Layer 11 of a small transformer language model trained on English Wikipedia (21 layers, counted from 0, width 128). Numbers have three digits each and are written without spaces.
A neuron's activation on a vector x is GELU(weights . x), where the dot is the dot product.

Input weights of the MLP neurons that the questions are about. A number n stands for (n - 500) times 0.0014.
n4: 409522405697418532629358634390359530463554469702611490572381507540545568370605406690597490338623554655569589335307460700562575521426672441433471513376309507390473663530487591557443716510689444462542124576419287590557600625563395614791371489460623539450380537569471371534337574442652514391458332607407598449361346598545794366490428497599354469623461577490314551559507479568395717421380
n5: 517306423563254460567472674577427526509251563456491630563358473279517441497418545473413664560378332555599213647574456518377457655451431613661490403542482461518323327553546506688552435491458476621564548488589344458509684527546500497479482445422591509651427584539383403396512604571642461598588441558455424491466473360518610563401575657405687743361562625616606406551458503538588477455414
n38: 426352522369127420441321449641471693446380500635575579504587364297538507570493511582453523410644442689286744287479442589129523485561291485336520511597602570294460422504540560538740726243466462492421589459596573676533591598464542436425448400522504646630518544617397530817408378618408492539587650560671451489411548652447337379449507745330654511311465337493581272415608650584610388254576
n46: 513447578588517428569423508365462450489547248519531523607471480500342455590478439421454449419460529511548394532452475401582512677580638437563416572267347450506372482436522636544407488441483585449594408668428392511622587432378380269506561477617580665478262426659607540497488480525584474571517539453450637461570506400409506588365553288444358597422590464748503653562626542597521478539687
n54: 474547322552622567559510486497605405581583386541409574642486398591490466348784225577382563497528359697511483479414534619619450540652368479575519454497525593472486420432436484529392364094430500556475479721539394545640665573413520467507593632460401678278402524738298612734643465497518321577489599518386578569407400295356429431446659371387542682517285294500585486586507726548700362389646
n96: 375831605606599564506478571563277526333545451455440390543366477481435516510471581530593574643507676600493520399387461552630527425497454365523486594381593431590598667533557691766423649477361410523500378540480409656559667477462593560480624537349581296449548729547333557500674747451616286413500536708308362428394418449490446434594395623454553310552333638766412507547319434565388471427473
n166: 574400598676673391436481523490644547336436541399361472291510765410513503254443737586513664626444414570659391560520534548552365496276421399436280542380490289424730540588609383642470405414586295472618613583581517356433449497517450537421612394593353401626387336317454497313631447591709517395692618543526483497596640643552549598192438536581472622571581286343618415592370607554459420476546
n184: 636479274349593702474519302570423566401515466882629526387744497484511436483558407690426546492440344387563436503605550468435553582537605420597467430556420480392497444678448508369434558458508420446477475432639558576478505602675475446452391462473393541536547550588505666478684555425474372545342660415442540466418587491463607436461511495422514380587497321508433595481582509519414514469624
n188: 650595545675535326752614544553637256434551489326557485530592481250592728601593871398548431675458402478416504531618574563549543516593538519511629486572603399409325385586587665473401294311534358638508526534531619178515341279387734552462504632592288550617471478252500527440500550593469569416419482597638611481621549539435565507847515486481542369515543566238723556770232462637237493451400
n193: 634402574710635439595423674429547635544488433529519636616254390558321400567504546346587587385698259661372752538369559355267535570462478390489285273507651418519423669739302493350456723605466485363371459293527526376537713429756685213414596546540485435467707515598422458526334454375527545468530599381549379578554511310425462653646634799518285411489600518522298570618437579346431344474389
n208: 579544651542460500424393316500547576439350482382473676545570384465410556327491497560329555344344634623554586561469629701684593543534533463359519403467536527653556415479413500537523503461374661512285616412518642377494357497506426442376512297596616361355349626506503488708772546553522585317405427535450403380556676497573375657427416511521557488577537491536497538451542287577409576446445
n212: 446606477340584535662551441723378513530641530457521401527387751619433332429517593680621479324421804503428356483452626464606588539562463424510587642415517672269470390567670284455348598470551318510575524507469460490593554268464832410500443354572669399375421609421536510460448458594388212629462533539497559466651463245493503416460395361456336540631584523436340550474574469610286661534250
n324: 381537430564525442682546305595672486281482342611546418732564561452437524605444646546759396422522478280671490511533545568436347485486737504217586312292560566525587441608425597442236475366348500546393602436341694331552546532565595564337451435558443373353634507685443507510431766479366397857471562431431325711471626464479636473459574520455440507524656479360358403369493638445419278486572
n341: 648421510579358416426334322559356724532329523693460709582659576452577487575532577546256364513483602487616334661553670538665470388430559423503612472552454503609539393423427453584337594218546586460666565292453477497513518635490644255335484476430440325376545324381322401494412604529419434728510526459439617376531575644440720400538552491500447506620527583529297464569572539529803529500440
n354: 694250315485566462609306540571522907474527328599538572418698466668539359545378486477406462518420391405375589508624562678353477504374459393548616400406542452620600402430616543600544512436339254568473414549396792534511433613732357388598692885464447458638467613406471443430488355511515651741557394480227302534492399523447183593365384318652375433545600558489610566589395609426586253590596
n357: 554588214577465687425371674473489545415325530608612369508396535456593624409425439714459438401384885578400538200605739433309642457348374419422516446561538292565376236508467420480474574279412743411126458331574384485556468442448410642282666386511578598585444556569609739606402512391775485617508511632685485523453511609562279362385356616541596508708563548417429613674470599612512770405578
n374: 271788491680579412749620615503281440581540516359536529577584454497431370605462461455497415469500593459481554516470484463503440397663625565306589661564267503439525342175679625517488457401436448503403516490687440356431545532503662520516528635488422375606603759406729429684365592383368591530585444546563370455513506435490392677412474451487451598421566494510478402613468645538580677606500
n385: 478665462512611567381749425301504508111568546519582562293422438493309530454337845658690641474469488541236626418306413609543591508402504457459545559327178393307500658405775190682650488627458340441492592570421523604545407496619327512666470591709418575575463642473496500515496496398393345569606485585777437535476489559663480482549423474470585584721472425469682504610558635761672448396233
n415: 481802422719569573589362388539423515396500358477308388160436243550552328610535586357718782630560335500576445609350488399357353561613480528581470602516640547619594529551595432480600642611603324339544331520337520694356644667446504534667598500246488594366681647504715400645471249243227508371343454676633399425688280351476427293740385828582464524555325535469539395534480401395504581464419
n468: 673597196636525337361575436583257557628378503364493521407416521604383387483694693569523507503507540713444305602569527677490429579676368616534696585424416651524480435360700559532540482514438455202563582298479691625507623545493590345639377443523430493450540490423470479356322419653432434522750517429730504500479603634497683313382507457643360596586600476630330299579438441486696527548401
n472: 400521693514606423356661530541517641573571657477621569555667587184580459510382435586437500503598443620569727570445537542404603620556383420245431471497386558569500478527543445253523511356270251545503585369346527380433471379732685427583395384573643525470500510452585593561274462594444597417462587679426385387369680385355531637510514533625372696527207480615423561383558527503277400757399
n480: 608504546568456463453570691593584853410411336448403348507337688503647599425444473550573544232409422629558496748388612506536415600569428493238557646532378528486563245619424412669514401429582489620717415878687458622332657432476432401529355636441322441434611392529483345507618442504485367451485545364393453518836741318417569463545486578429396659649437333535602394565450521367492396439453
n488: 561334453330709500522424474615348619398673355337370531304431448421465691702620388673592552640441504483582557500510497518588367440562405528444565513405531483476200461517549471580569597503439353548270369534653253588427516517634580540350467448474700740352309655408468599554277403600392353650583420362620583487479513666360469568454716536741425604366497451379463353477429429547537303429645
n494: 472747478667336364310524572607175493500477540594354481673309350345309599662460559248675635593602619460671537311563348480478263542443448523330461637419429515444580372369621226725360530526452515613620272657462507467500500307564400591463664621428718413604626363534514541431348617522447403516594511500524417220683596496411647567522574394507459496394317230496740438644577708485524399589409
n501: 557485391436661525547774614550614639424637539678378403582637723434470451617591601536486464425598367552353444540510510603543471423551646677597674351564392465586374563413630706449255449511479435536536698482423524468388868364473584754479426332507569328627414469425598248549573398833284396549648517573377536394607447514364388338677543490560572556289416528514552398558334529706512369340547
n503: 538412687480720689628610218516245441477571360539646606432549316672602440608381314452523271159606529319249592668615445379500475375705440488449371469468670025359579500670581412533664368400363370529280608325471488552579429468492527594536516607516623967305504653378511675683579373456326459356385716468534639664496344480395455527394484619440557448452500508656567334607480391366504625693397

Each question shows a token from some text and the vector x that enters the MLP there. A number n stands for (n - 500) times 0.014.

"ous ": 285443533425563517507321516534447442496523554490661438602359620452494558546432377350384496594597509527594717581297357303760480457517454604625444574470673756556603406477502523491284468744460522400539607380431552566547564462415379589444597561674616456593583573460445499337604510425595535581428512424572562413427619442501533504469504426416613622462473487484562494432437489524495656246520
The neuron with the highest activation: n96

"Records": 230418530452597522369407574448543543564494529592584554466403728550619542446437565393491500519501513476435572496541432350632527422454405581602505509652533630638532337588469531662422441762376563475651475510530517500713355523428363543512544457682616491570625487495510484476527515414418531566532357249576637382370560456578637554428537311385496502572373586656440586406487582414376597307446
The three highest activations, in order: n494, n46, n212

"a ": 371445579425500552478436510477513496622484496505601440578468541399559590504483487476344626712562416455579640486437460442654513297532418601495573541486531769534483290565537580504362524661598497524425553478458525594554569466453375543559488564600640466598597541328440504415624395534573419600512482518651511356270551510649473467539471385490546532602396552591526455436363500475493480196537
The three highest activations, in order: n96, n501, n38

"put ": 272465460470482461558472537573566476623536479460642419442460623572576306513515374451501575563550542414518772490442442499633553345474452609584632633470556765574513369539561525475450338726492478458604518373444598683508415593366363529545523506693477549628596398421545499475514403541411511560483618525529572410264638503488488516474482398435418657581450601561396455346496527372456631262451
Which neuron fires most, and how strongly? n468, at about 2.8

"book ": 309475499392493515413426554423404487427486530489739351656451578550484559454392420394386503534624508455515640500356447269655480372429449524575552518538498687541573345571380612565424460756420583428637547424531666467590471501450384508444568571724706490673614477378565582450547582445584596580562477379587597458455620410502588661490478372407681573474465454606482503385480505393500590244453
The neuron with the highest activation: n494

"can ": 437502499426593575476332521481554538655538496311619461478434599495523485546535334458255470555528554411572741640343431557621486335459404560535643538530547771583484307541503604479451500653527462382565450498472552576705382553462373488436490641659457576582495460404575474478523408528511534561583511497459497464406498585446454506436471337543539754577428676564512504368449510414475597297472
Which neuron fires most, and how strongly? n354, at about 3.8

"Du": 332350449397537494499302538368571358599564500434675467481474578518596491447479412272311451588645495485578605576606415259542429405482438524608597552590490680533582357522391537651510282666622606387577549377456616548565510660421394560530504477588550396540494517412540543498525582517473358636482500272631536438414684529525622573411604489585501421596359494600544537413525597554386674350621
The neuron with the highest activation: n341

"and ": 403440516397600495515390501405661490602589456442610444487526440541566548512466329434465505526586523553566546585403472488574494340462392535546646585527576760561563284597459572445445545564437613469539518538519567547514360533466363572587546573676517572638590498487559431457639449459496466599471472338685507454524547383528383369468485614342503527538457549538504438397484416356644613202413
The three highest activations, in order: n480, n415, n38

"that ": 489473550507657581586450481432567427637497450491510457581500515525498554539579330406438455595611550467597696502364443377519530226495397556436509602508651652581520289586387583415361460598470553399655481435460513639609421643532355532498498524684579592559397498420631423419622462436453448547605486506511527538458469381534531561571544453442583580559424547487495360291505509492538608330394
The neuron with the highest activation: n54

"accid": 323375499398607568479243511455479583555588425404684448473470688521576470603500328397376377542494485493603762592313478223578494299544474517603590483621466531428576416692471495546600518699446500597639443508560647498595390534411362552551522540567495707532571569459633604359560396511372436570463581229492688482489608513383559496459444282456596586484528569580476556363461432465434563427447
The neuron with the highest activation: n503

"their ": 335515545415560451520313389483556452758513527419548413626496470458457495507445447444451583565604469531603721532374366431677577351424475658556502568542566783557498336454520513464356481675466642467524552450529576622654455527483379453538542638640605602599549581461407556342533487400523412516531371535622617430414486449538567581573485397439573521579418536572440498474275426460498583226474
The two highest activations, in order: n96, n54

"ym": 303304471500623552353346429552629497669573633579652421500412818471505500524476406429269453537554577497667697562226369288757536620532429558628517514392545556492639462507423406587413547660537580446512627364497545542624497554431380529414637602642610507477645386402495441325603420418457483554584520343489488315443567463566542542559566498491596607502359439507557486417463422489486557445477
Which neuron fires most, and how strongly? n341, at about 1.7

", ": 373538504475587554489459538451543468525527508409668455551470542528516476460529458429394466531595567495545624471402466376544485331498443526549543505565553624588581225545446492439437521637487630458464578473429596585528367507455345437571583539620565535612563537416531521412586535465587617616456452448619635513564495501543560539497495487400462613497383625486526532300504350486576670210506
The neuron with the highest activation: n357

"le": 309253450412611454508407580474575539559527528388716444647418712532601444468472570408321477572655495458578635565429443349665487561525399752446626594571548601482639457534510444625415348806517568436522509302436529571612336551410376495413576456579545486510486505375571431416570409526510528590482546270669582423484604569585492514452567363500462523464332553635574569432514489313530503339482
The three highest activations, in order: n468, n166, n46

"fle": 341381491420477626503423532540546470679517471426633306527407658541554489536399495313265438560610511478582668566390518264628455478520345670586647526594463530557581394629507567635553324606621550486548504407485549560553492601412344588521550467660443520519473578399533509336462454442427491606501557387481605469446717663412528431504486363565457532519463575539557586330608459359465565374577
The neuron with the highest activation: n480

"t": 240282470429641464442450496538748580550575617551726447561440783618487527533430494462421487584649533454669575584385476315583488491552451505530515480561596640511603484520493634586370524782516428342474400413397463602529433554423350465554482599661475482380534585447464455371613435449436506477448480375630692537403739440538585506441500348426559545515340485502565570390406444440490649415420
The neuron with the highest activation: n212

"this ": 506458503467560538606510505432429521662484452503469420614437551473482498483517391479401491603562399518655576556254378319582578304501414579560649607577531686596505360594493556532276454650483579505581531517397512582680588512473362481402551536617550587673519509372528472313595461535457355634487262465515553392427557479543410538536530350463723534555509427579537579493444471525455584252524
The neuron with the highest activation: n501

"Z": 425410532414488498450301502490667429526637438613640476428552554546505493421416440538308461685621448592553631452562476407525499461384439504576541571586552614465525365419482589588460459650464637426594592450545581493572490623427370503471489491606593431546509391393604509425588486545488433587519425275668640512495795503512691502539632408518678430474263699519452531286489397435438503269467
Which neuron fires most, and how strongly? n341, at about 2.1

"including ": 293542496450531582437295537392559453652535492396657434544500537633516590329476444355470514668610510513557528500379535531654406310448424508495585522495614706530536272574538544507450578575535538493459599480495570517461418584564370543533544513633541537610653537437496456469558500414462500570535481526594604494489492379477540513548570439388546684588399532606487535340373547334527458203522
The two highest activations, in order: n54, n415

"E": 373429632442495464441435569455773439578428446416397534544553733583580429457434418442434457518510489420527666476565375412499513526586357626522476551548544634494601406564352533495460460852519742389677593491515537484532384620393347475508550610660550458527509397348459441449556519583473473555510361377516519449530666447609659476533539378504573521533245725607536513402484445443413627354521
The neuron with the highest activation: n480

"Royal ": 395453562365595647385382525477579392550480628643654427529491695555496463449389503399436396692523484566568594562450380402548596300395520586471428482559546600595447370484568594518373494768582581543585549445519663440574475591532367539478544532722545413554523578348637568494604412305378405626464499456598582433331644488508545449411475389400484506468480618584513525410425527516389609277691
Which neuron fires most, and how strongly? n184, at about 2.1

"United ": 376475602337597443468471585422559411652515521575595411408472546509484562470359370418397372612623543540600551549374484362419493474433543536544496493584511744560545362455478503592424481714616548477679560415463551598530410632493378485510656555566618346594481639318560481511577532437404416636528406425564597470299572426534514476477555459475429431536479646709609563318441573437512625195545
The three highest activations, in order: n96, n374, n46

"host": 266302558424575443382339568518591573590620569413664363527429547590544620625481428376419358498550550551679690477353510156533507409497415535552449486517523609610521464646560540502463525802464458460520506402499617605668519488366373504504611571691555490574633521340495425384533467337570431460480516244580649445335689483438739532533492443517515543544441627522384466459391507382524587385594
Which neuron fires most, and how strongly? n193, at about 3.3

"by ": 366437513420566461492329575474604495483564413353614444476485582590515532355497414370465556562601593507614663555405575376664414369503486606378617522525579826594528265498437515499467440640500580427574466492481501548506422609492390592498545586605519488527564576377499505518496503367475522642532455481646584507423545464533491531536590378402663514442367515561544481438463559452485604162522
The neuron with the highest activation: n54

"Prime ": 346447558460532504550437487387523374681708585578648404413514663483479520440396392367480396652603387558649563438402452283556510372483629655477564553474515664559508366539548543706498469706561635460548572443423742481573492627487363502542547475594493400648590514417540532450491643435557300598484408379521617424316601415576583576512456386438498479516463650491435464377548497369435640284605
The neuron with the highest activation: n324